Layer 8 of a small transformer language model trained on English Wikipedia (13 layers, counted from 0, width 96). Numbers have three digits each and are written without spaces.
A neuron's activation on a vector x is SiLU(gate . x) times (in . x), where the dot is the dot product.

Input weights of the MLP neurons that the questions are about. A number n stands for (n - 500) times 0.0019.
n5 gate: 439445697512504311452300393684580194565472636516504525612454675774452454394641300549575693572639520679616278587552339312400529821581532528614619444408722572545383292385464581394468611455322423336573512690290425656722693622464504241680626687332665392395619579372563354341375496536698607371
n21 gate: 504452550463175504158475243412520529546819459353418594422711594568496629363314543488351758614517584626659566549488627425883408575463312401492337606435650519618420332369657325480468577521530579440714438544531593786504508400569728713418463405300521439401638456395500520287554557157363639305
n30 gate: 550567481420533364492370656593481348246672655576716496371478722541458548588538378565709466455643466601492405459500303550690395692496428725403711485103436690624411326435592550630624586546418612555572542283551418687616401596703730520557812554440567606664399522325407421423569590504376496704
n42 gate: 388345648510584324282322645500531359657486596459449421644343357591648522479631600427504737517542412660510621503472555486640426531648425207702340449586493412419570555547483587301459490517450497413503583463578459613656700685531377586459409350743270469414316490444365510580590673580524444724
n44 gate: 459461451440594606516302586261552396524696476445730749556519753523576383673528591653768592464557297721476700480636460399588753496488500584387733877579516613492380667555749613547520386561496787364484592535417366569465636565551369541536549419349754647316658523741684476468648476243449418591
n58 gate: 667654467675462548561556592529514518355771713457482515536544635510428751283565452572378632351536504715592626433278593533517683457389664640472507734560652605635573450682414457535256415608305804382475393342497317482620586326670436389557398489429574500507398693544560563438672563558447438589
n71 gate: 539831488395682448535653496488365484386718477708488318639493454716589317578695532355556213657555443496673348557562543445471349571446261415432415477689615665571432523747336516481373374461508579643387453538765634651496535587523539500365598249419624627516588530333523347413176500168466412492
n82 gate: 414676466643382624518470553481719350270392798500511519580406565432478462433633568504799328620660446413671496677276240418585620481463394364525671722547714604706489467570459693568569558552477589603676647547629615515619533585522449211284511385525296496548630500526381349455500355430431425383
n87 gate: 445736437477428647430448520453631193531546462523542431361674519474139573469605303665436272554670542691542488381516492571586671241554620352295623431400577430579556492685422689413454707398500547545387349530356660564707539504500604166291661492373300434337565492436492431602519584621424126420
n91 gate: 573617157536433626525392311610514442584383357436511489421589414620395390485453601806918190468485415500557721632511597603563614365547626540574521579468539534603535715561529551440447603493407588321533262372380443592610377529532439691414562609514352443493489645408475578775373372471550297459
n94 gate: 742370512508611628359308605477545455316515455470575516771377343533735381542523308508578262507454307597534466571322640327703531462701372447593695759485567482403566331460553538511399563481465343460333682303554519221582364581459455500447488607553181613523324834655571530619565500542552391648
n97 gate: 500316460629538436257536492619749430334538558655512179512359341344449140772535500603484539454337439696236324562567399306615512441523748465328488593671589647416561566508594587523342427429468401542602582741641581380488637393512508504368468480349697578410292439364534588504500381465435556911
n101 gate: 533763606550658504594496551391332421547415329418307444668408578448633650500529734569511557585821742592386432486417496384440661572611646672496553415532302706566490464325449500514596489496419398420568446454735648375284536605354489612450384507635640464680691342287560444420640740543482526467
n106 gate: 508648603585500647687452532409554473480519439327527589477338715368461528469558596539400558481374599454400547542209299642604599806632284500447719581342657643770617654438691425340515489559436476526263612664430630667481492410815411311407417488431576523364588637305157687693597477582649484480
n109 gate: 286897366766678618452701557758382575600578476472666541227693720419480512416496352568246504551613714453488440610591496399533350416719520448558449398378155564545481460227572267422484543299353588485472476504308559537469587428669555718401516524532373378349531597309438488701440586700496402406
n113 gate: 527764457511704434519315535523511496519489813376685635621659496308378476373523327423747470549454340684628519571428587481511585431287560812656714383402414629566614583472714481507481425435547531485492671351597302438485466538632666268810592469519555492671575645508444481681405406244657625363
n117 gate: 413632362525313558639603416572394553360420415514638500326348532576642575529679257525430472465540315398436389560365567514503605669447405493486486373493619436540493482447593273409384630708427799669618607455540462380377678500479754647819561414496558549596500591795786444550489465318448475463
n118 gate: 406625631376504459524512570545281504460539322425592488564649337535368832520420546460463392662585512520659652472380308472463328609231452512230393480313615311545613333742649358433705583852488528453516540363629386426701488662555385828356520274389484571644512551316547551691681472484807590298
n120 gate: 375364317481438404474608251633444485330419311459563617690553619456522410757579411398566597748622522555589463574391396530528286666541597695489496229448437419760515485508519455661633548719615455627410328438351397309411702258522667453396367477545588530601470698511515441394624223462691328323
n133 gate: 483609448483605513689438592391572414465504407483168299594374470446560397539702371322389355695387605373662646627448419600441452626384385504286631206445483722474217700654353634454242546743430409604547423597394555254242689331356645327624652634364434428521796643412702475687565462616863395319
n138 gate: 336331328581382733360447643526423640481406562278292443570409271661614434611452614281439712373575396475474478522500724601500496571588580434554573533617525375782304431403670578417558395481421396422467236406347406489652342418427496496368574867511307387364348522643450421537655558603536526530
n145 gate: 414468368500397355533445496570601350471428685432327428532643488682427534365378244586328637712760607392206427388768686537582641295861653378710508424585524592384355448474382295452408560484650500240398634659542261608604614422528347664548578316287517383516440579205436424298423344492576616563
n146 gate: 633490532638429348445446532595359455643514558538171299710615432450576355375479350521568493391496520520322431357645414434490511427638575507513623692305520308683443260624444549405646517517362643266614483283539537571439417462473572321541315566380475322566452564528436520294649531732581560432
n152 gate: 417508543519500516461456512366427322277580580519550597334673607538550650531756680731580442381579595721546422664271299524404591668554481515462603427508489799417549508361648477405450820578480766406434373542537359769737701574550408556296563605519603469597550701488648219555224393418390437544
n156 gate: 677523262480411399444467585343563769328578723547437574650504555515508488456353594404614863305705365223433623387266346568536561372813516520380410559351598541480527343312631424434613465504374408508322354450485745492516425536320680402323488532512732657488496508464259640400762632476403277463
n165 gate: 292457443396461541508347705651357564362315167313508467668580623254524651480705359354351516524716280492285588626644520565563414755849086712457571353508472474508310476462266573433658381435570593597669552661515433631642600577583456546388435447564393703645587445590590413557452512456492369401
n5 in: 661678575260549508388720421433385469473549787531473395285515676568589334543477624695324773580453485782604624561539415508635547559376439535583596331373603569528403477758566238644618450461321645492155365364537538401439570445615703528627488367462683676283370455405564530520601412593242615500
n21 in: 439508474577676728762438627391534513240361619644466464227439207571299572638491549266584560369496395682419487445496380691342452656268543654454322517283546403491475615654466491475530711669812409716414641676451559237542290595398581136585821703500535368470280584592357656682586475470369693672
n30 in: 529613795591540373848619310714615661613609463488377418726673402347504612417396034467590652565534403447250405512326319542618551342380504422387684340463757457416456352587512688452439655538377663580690537528621334538545624621382578590459483512480335492343480363517504638249732699438463200385
n42 in: 778507514507387518627554356489538241404397417507587547427567517490286651557187409521514552438468716548424444472447367283371217327556441556579743479556379378532439455452599440538452666560478532466500318565550372418490528443555545776343575588361396670507548421636624569674676541208476658449
n44 in: 620515523318344461683418356700538363469541237632330484311702650175375667531477531577575470530442511571654660635549553488539616661686632454303414376485493504612474508142347650522335500669387366533580534515745504655485610462571534539269412404515504406530575652407381627488298305378743574664
n58 in: 556467651533446591426381686594382481537569291581563573275401412323400865680467654507600504471545471489474519460281533545613530133519209530489592533511420521364672585512485582431789537695458204500589411216525300659412604496273346515581601440276519640604438602489485526545552427556526576489
n71 in: 407602646509386482330599758456509448706867380599552694552508384673326500583517428623653634530526606252590578329613582588412575860656461734589500392491659369793403465459531540423277419452344658846470461457385406456569500390569263500431716649401603517148461211700449244681674526749355375415
n82 in: 523683617580578570546461687469364690396575470674254619530351477496477416658317618585260401432492623200583462601664272531518368662496485447165485470595477374516611314560619438735387628715539415474431333399569564788342527531492515382436488446466336538332455187418448373573416260638395566457
n87 in: 480339361219285463524351734528580616439346448421512325560332659598685487654617392326633364607785441520671392543628476598622615383203564416194472615385512462447617608203569536331611484524562549309604768567549599795536588439623365508528516577695442170536615524512355571362387587415646627591
n91 in: 575482201370478159429450413327555548541394607415419450818511584774452562564403796418466670434508533474533385580719400556349583500433570489449335610544379479667518533535567545406376668256458297514504407438356485436515430436383390554459650414327534356374299453694518682425381288347515629726
n94 in: 609648573356683761564381557314480452633430401441361417210640303616664571605260562492586560819609457484338400520416313359379557589528302556613575532639704556158407623331612577601358634508692532438404309375466817463795404403547504393476637697484308662392488547378488547423492547684410512410
n97 in: 808615284588425489474360466801533584363622370583442572555500554219548431592632489507708566692507593583522566640723464463382317559654398628339572351464449603582550667450434319536576244404541585500262431496427709216320449348381511451635315581409650424518529489448529694481588460456611399568
n101 in: 668703477564724431715625427439474391428359586425227465481421440485564563511334379572325481318638714678590455548707631416611462584624642572651671515328522525573712429484614473670470504432419351255398504267457319203325440672280552457470424557466295507530362607319400589343572522409548704601
n106 in: 570412508227699600655500350492755484434500496508500403500725448448427602327255572504618468085550301645488512713602602521669250463467549386675387399609271385359603662487320339372231781372697541290496309548558420554359492574496480424658455385609446431263456548650516600459614689463512513798
n109 in: 430277488406619650271593450674520602734428556448354453577364609464394547521504154126441500444504528496823431749512744657526467562447569643520726791451540439666433484535549438496665721706446759433586366792477596275536435570488403644350483401476693553414359632579552456455402384439736746588
n113 in: 496567614470609430401465649422406551604492712585534576227500339146470168504423615275438415386339643627402534441479496478591443587333687376404682449487475322224558474473629448311453432383676491508311547273545412513318466517369288633581344560691051496461196336675475525682663129483668259385
n117 in: 742545471632608391354577708822638532493507507465666400493544482559586560496439603309386266331504476500461293444439596565490344464692496511437412525603426554420635691432561234521556570522522450555407415284507447587437614514451496452546605259500376454354616591478395689460739560371209256276
n118 in: 600360763467796504397398492633760590682416399674524406520368508345291337595475356645678443379421348633423455327574639662730671269475687459572391508577488809462714317366447401460706411488420587349398373729434359621552602541451334271488554756638735658480605564563400609450463500459206609580
n120 in: 479412451538564507427646305546524452598266510575328644376474596742383518486576371340461548480521385463281517388573655538522412531424479507382558349490738568542393397566663385652551371584574350708510534361539636782708417479609555328472514434548472442586480747465483276328611408431585553212
n133 in: 694500346496607200557555425864581565397676327617601314593395540357573551710525251442487261375657528757758524516451654636695687479447641622476399585565592435500678702431586471201379592533257628306345472536774576408524618492681520445524636512391395387610476329317448620475455404430412358743
n138 in: 492624689492414665488512737563339485578557347515309476588357485823515649519450552667257780515547704477427376583604500562649791796596569230598485592270587522602410439365628488391637553601298519537303631307606455185481450453470615376500375554638551618303508572595515587430616515732511508432
n145 in: 123504551275607242560443589519577362463396355327372328477561450549867654218574367333268418618579491563509472446619495625382486671697755688684527427892509362434544568408468287410645645718768546420312697437596468214590578625505477600733300352355260673427613397706752491365426157532568753571
n146 in: 443448688408604337539431558694454567350538717363391552599446612500447470268319354432456334395514600378300571437755606511448388493458493330476437514416727523601548665313404518362580542568453421445574606372611545533217638618364437405750446165504576542532549500449396552622521395681354706526
n152 in: 576373683538569530462392457619533517483176575401338339479397359516584544656605608665262425521407741694318433591492688538438316597467583324467583139596661185556488583642790339365636405677466508605349617430203669397240412542546575691600631500678521583416620287393201549657546479626689611526
n156 in: 528622548473557691247717771259446547637489719273523443469633569591570390331640395327604368711543530496469477672239647575586635531593531671546688554546661397393662450479551618234312504476436539613208248397496657373603496590308323428570409563550396508617523603484580454437461397820634464356
n165 in: 428381664614561524263642661316672590421415535555351656547358617588559665309342679488484563442588323678477547558575555464554721508516742339408698555563527500504462574562638735377601674842468576294606280365437481504372457608348559708496592702188609633224453458629627222488634457615469516439

Each question shows a token from some text and the vector x that enters the MLP there. A number n stands for (n - 500) times 0.0087.

" O": 411505522479461458406373616653561604482249472522529599351402485524507504510420450658478538476459720613517657631572547632410621400537474458570454469498585502346460329635438628644433283463604378455399444538511467413472456551611509507570718432556452422500564385635465477632591326474485642496
The three highest activations, in order: n145, n113, n30

"g": 460394639452467395504385551522517397309388452499554537542441529488526405392386394623499421476407750620622435490463514532401492458463604429431353443370386403554754490693486547479421398425430449620374474590689388597466510519481586572644428527589555434393630504698444406627633503589616577339
The two highest activations, in order: n113, n118

"in": 588574650423466404441410647536538616339416354358582484425442550474571523467467274590487496406365603511529483550586376433229558577368511369651447503510379357317684500504630566319666517486417464498416363493757372518512488517451465453470508570431573414495437438603404535563563545534407493355
The two highest activations, in order: n118, n146

"e": 432444481345602606399430565517448608544529415467652787354700594469579413530487390540537497477395573405557352597473638433545609420341247555643452506503406407402323509656468575379520575586543450563560536513635490480487509402393451498576481421481608307662538459613476454429652347591532525657
Which of these neurons fires most? n113

"8": 544416520538560580492432507627614596416417444515603516355538668527546574357617429383541626407482660409561412512365555579471553678351562438416593461487386412513388533652529629523474420450577621405237592637556484389701571446329448466392455450646455549412557324584608471540441560468412548594
The most active neuron and its activation: n152, at about 1

"ts": 571296546384436587459303431686395545553414462396516673626538487330612623574381289559507476483393595483669400600510412480485582547362535507600483566557392369365347456473559534561468604353503457477353469478579499531556513520473468554465477582521568366485556203488454498493689542486581398488
Which of these neurons fires most? n94

" on": 596580641502340562480514562658506459443376483405633503272501599597496515485352502369567548444397401546601531522445479462533541494465552417482538520478389628486606472451440607687463611511600271488311360543569385592279468437516623478512527385467682471525498176420415397395587579454352553551
The most active neuron and its activation: n21, at about 2.1

" Austral": 595448522547449558747433595489548579416439391554668512338323593535531515495467509585461447578457516406615585549490468562576698360436559609624503373430622598512449405554411604617488424463640412394460304573623519445627402693408499558488499493484521578522564217425492536472456463613503615511
The three highest activations, in order: n82, n101, n117

".": 551625538436355511427413418494484589596321581488425454440534416502543509445562431444507518385429565403686449569525408391359611555366570383533482490457276440457568468391568715577528600431518533641310504588496571582549418422410411398508657352555632560523441401577458506600559528444456532323
The three highest activations, in order: n113, n82, n87

" He": 444566531410553528382376591627417651575456311590586660410424693453576451359439553488521537460487543442523357396520476375306671436561595540448478548436486395493450568526538585533539473468600393448308632405433369580401432494303423386644673514407491238630513356507599466406486499575484616463
The most active neuron and its activation: n146, at about 3

" S": 718437612306377586387456491595599585558399508496549558439418518448559468492519476664589453428424857503490478538545497622406616470614458679484292537405480409418447566509497665686527485521572483389356511428581557466475593620572571501464509502439607418490569335554571392435613433472632510531
The most active neuron and its activation: n44, at about 2.2

" then": 593543483409484562531347521557482464491587435469506481381488623398584530433509391506535577589502444497584487569575315473446676569385511555438536549488510307482473507645628640663440452536545493417331369417611453487376305414263424530546454391508607376674477247446401400497491609600467600615
The most active neuron and its activation: n101, at about 3.3

" R": 419466578538503560356486563550551555458489293576552442426474549577574483413418528580542441297374766588559432764631497659326604424373586443440271454480570331516468510504410603507412446449614515451428414469476437397561469583414552469438559625317547497522669363676397495405524383467516499529
The three highest activations, in order: n91, n138, n120

"arl": 358382599543569664383471541653509599277378430441438560357438507312534457492458434578605482461463565370364475623447490415334678534344326593441635414293563522646610560528326486650499460329481480493471374527390471571453575569441479458480492486350528371536514497437407461561619504471505661516
The most active neuron and its activation: n82, at about 2.6

"hed": 804689582501364520505571337444512619470546537518640549435465658441606431534346375501457592515484495517694455498628600424467671491297454485461452516629463421417568459426533606559393592482447681387528396483660585617477504461378519615520480488522681481363521202451472556392505506469402539564
Which of these neurons fires most? n44

"C": 574399472555454485513447544622562481551391463541471518437266682320628538373399482651606578539306573496594550557603503555399636347617553500547394467423348370534490677546413575494365329444473531473413409506645690571582444515334407462408588564505485598422465573569425358556622553542509492510
The two highest activations, in order: n145, n30

" c": 724491625555583544489547534634494443526300552603693565548401534485605400406369431537431525454411739417643526555570496624356662359467406547489339640547422313466469625403519638567406392510549467511571443593562566294400438488388474562613518494441491486503471502650491483565529509508424462491
Which of these neurons fires most? n120

"epend": 579784399615547569553496532533553615508431311634420700487523663374553604569575491534583548412503468475566354565503415407527641397328528572474479536492503466551622527756366598537538532365440453711444362594457384543519640566393467538575547525577631486513450296561541508662540410493539662500
The three highest activations, in order: n58, n82, n91

" Car": 483525630635410508534507457702493513365269556538470601354372740400540438572368295559591519367433641532414476448585560572292640463405504536467396455492530341516307550366369531575576586476541409302312392485436627568557489520548629681368537466554426456559497544466413497456477489544570513417
The two highest activations, in order: n109, n120

" in": 592504564616465526524554422647401362363345455473590730391560619589515358547469478326528570539511535509542568430573397585403608484573477409576544443515466463260598482458484721601464673620502415478316464532556491471480460426522476448458552403528694389547343263556422533484528605607502537541
Which of these neurons fires most? n5

" a": 708626663508577508538550671481290372618416412427646546380570615642440499497386479513602566418519389506490520542547472650251660533543581474500558498487580371393515504280463700562499399464688456593439486443439599533370519498430434543503625456587588397517407406690536590390608546569445523514
Which of these neurons fires most? n156

"th": 563571695456464600452474348676392467300277569438687418446579605377651511606476456563464546345525572419561441511387577670593528535460551672466517439566428365499481407607488467488480598507478526322264605541743320507442568452490481501514432430570560442451487334696407413442523640435465484533
Which of these neurons fires most? n117

" |": 518436603357483532627401554614321532537444495385536481424502532445535496511424457490440493461340512509602479337463421678475584610471393496504393428475437317455639457407529801622466625459558603468418457497463433586553439381398401439514627443706623477449537337554452507590496485568411541476
The two highest activations, in order: n120, n101

"istory": 622521518472465603465383559690439568608373476470498633420518556371573472444482296558515526386328430359617486581538419480325712578375563481648605496480339514559453456518502503552510597338504598430474506568633465544497481464453606487524542629570670431505525138473567577518473424614571485596
The three highest activations, in order: n109, n113, n5

"P": 589494475513654426565508419591577527539380386561558579452418571476588503350387524650405561330460719637542473356535478583386665358402414512341339495370501510459400586545387654472395411482592432505425535455584429639510483586528594618451555543454617525423553361763381392537457449534628528375
The two highest activations, in order: n156, n44

"R": 571438445541485509396539548670499690520477386476516498559400642422603576341473480514553559419311668575542402716609375621454580492381582374464529394520370391469425515575451574561448375407485532542368361565713620581599439506370517440496496578498428660530567377770461372501650459588503521503
The most active neuron and its activation: n138, at about 3.4

" them": 594467607516556457570474391613456461560439566365467592509428648399685518476544441479420748480501514464592447699464407445437637599477464442504431488532374433364399448446411549777514606496416421623349443551589460482346465552406465578575690449562569281637565290559654510368595532506387557482
The two highest activations, in order: n5, n101

"1": 653368508473477554534701470450426532419366552318490599606451584627608688263593460579556502481442590474569631523457670489267568499474607494487511416466498392386549630669497626509619385474712475516488510663533484566571564430441484504599518526631539430549553321589652371479422415580401530558
Which of these neurons fires most? n152

" to": 479414567624502393485537495538513522532528508493443616442261563525563399485422374309474597528601393485512488458563587485479608426532491486506473568424538318313621555535431646664620671412578359521327397460531563601492381351429565647473534435472710278516537342623419506502505625662464507456
Which of these neurons fires most? n146

" the": 561464674538561474510569429540213546467438413437614375496476638583434499397371420600459579570471381362490506570462473633416554456551479567516583396492457530492525440457559834620469489524574500543364396477527497556363497571416445554433602460541537389532457275591476588489554514521453469555
The three highest activations, in order: n30, n156, n165

"land": 609298562622409506565372640628391552361344459532540520413440496515601532528368365632496518510310366393600658617520268482388643524397521546632589422364491327510493379628557553466461447442607514408415366566563558533560478652402553459543484512593473389525573416435575405497576579659367598593
The three highest activations, in order: n5, n30, n94

"6": 672402511378423586578453484522559562443273477568549451392589561454628600381554344393588553606523577505638505641492434491586617618359519400552492560521396405490418535764605664630406429458443633401306522596618515447604539499419560396385536434617485593523480450569570586593504572372441587669
The three highest activations, in order: n44, n94, n42

"l": 523459702517618489464544631485380474370428400519437425493500489511705406406611492648490509463451515540344656602602538577669556306601344578252502457505444372413443650578388466654501578580510469485452382596542424626470433549431505477562492497474524462429559391681559285490653277438511621435
Which of these neurons fires most? n165

"\n": 623665588442481591568504452609540569597175459441470520314421601500459388526506384582600409504536588562574543512456483543402569671439417382583490519545324416516648529524484616596448626544619600707307485655475404517637444370403417416460590470478633509547495411618465547435404493488626437454
The most active neuron and its activation: n152, at about 1.3

"areer": 660270521613490520523496757634374646495462420536612543483461569412567467399501499406479537407493368467532588501468581484480655516388344408618586435551516453562341454433436645471360568340566560591541491566646417414491488452422568610419394446599722478598520196452517538464447354614593496508
Which of these neurons fires most? n165

"s": 606296650440557575427484499610498448480390544445555704482622529467657521524575387531431531436504495607534476514438408578560704670460596582440418435687397277376563413585685618565580514365476558526363488456701440457507429442497519464487587520722547406500622390630407439443559588485523486554
The three highest activations, in order: n152, n113, n138

"am": 597546631571540505537479546430560521497211553504599537262458431433472579361551518646443482350394553421535399443431529527460681538403442700711422400575520409420624570556418500622514501397498467576510403499523456491498672428515461558456373448633656429624579625616469536604627616377530695444
The two highest activations, in order: n58, n117

"ated": 766658642484431484470373547572466580542423464471659440457510676486606552596472371572476625621384488434634369514546517476509567510301374405516532504488427354400441363530484681587364611505404484344500509463582536579414563537388553591435422554634645586541432292388466291459529523518467541528
The two highest activations, in order: n30, n5

" of": 639597569443528490476541437662521535418413468548537612340591647593530493457417455540453554626403519485486474530501530496452597540529566446620546515517352455333640525360430771554383668525503458448289563566550505565355492471410507538452412425367672484636513238558446466478601471537460527499
The two highest activations, in order: n145, n101

" for": 614603551469513518533569503620532412491407542484609688395458666507586393427543458326608521640438566516542497568474451431534606540511589493538492481608494431291606506374556751531418604491527412596285513574487489562382455441465509577422547358476675508588409186545401431449534511580468540457
The two highest activations, in order: n156, n82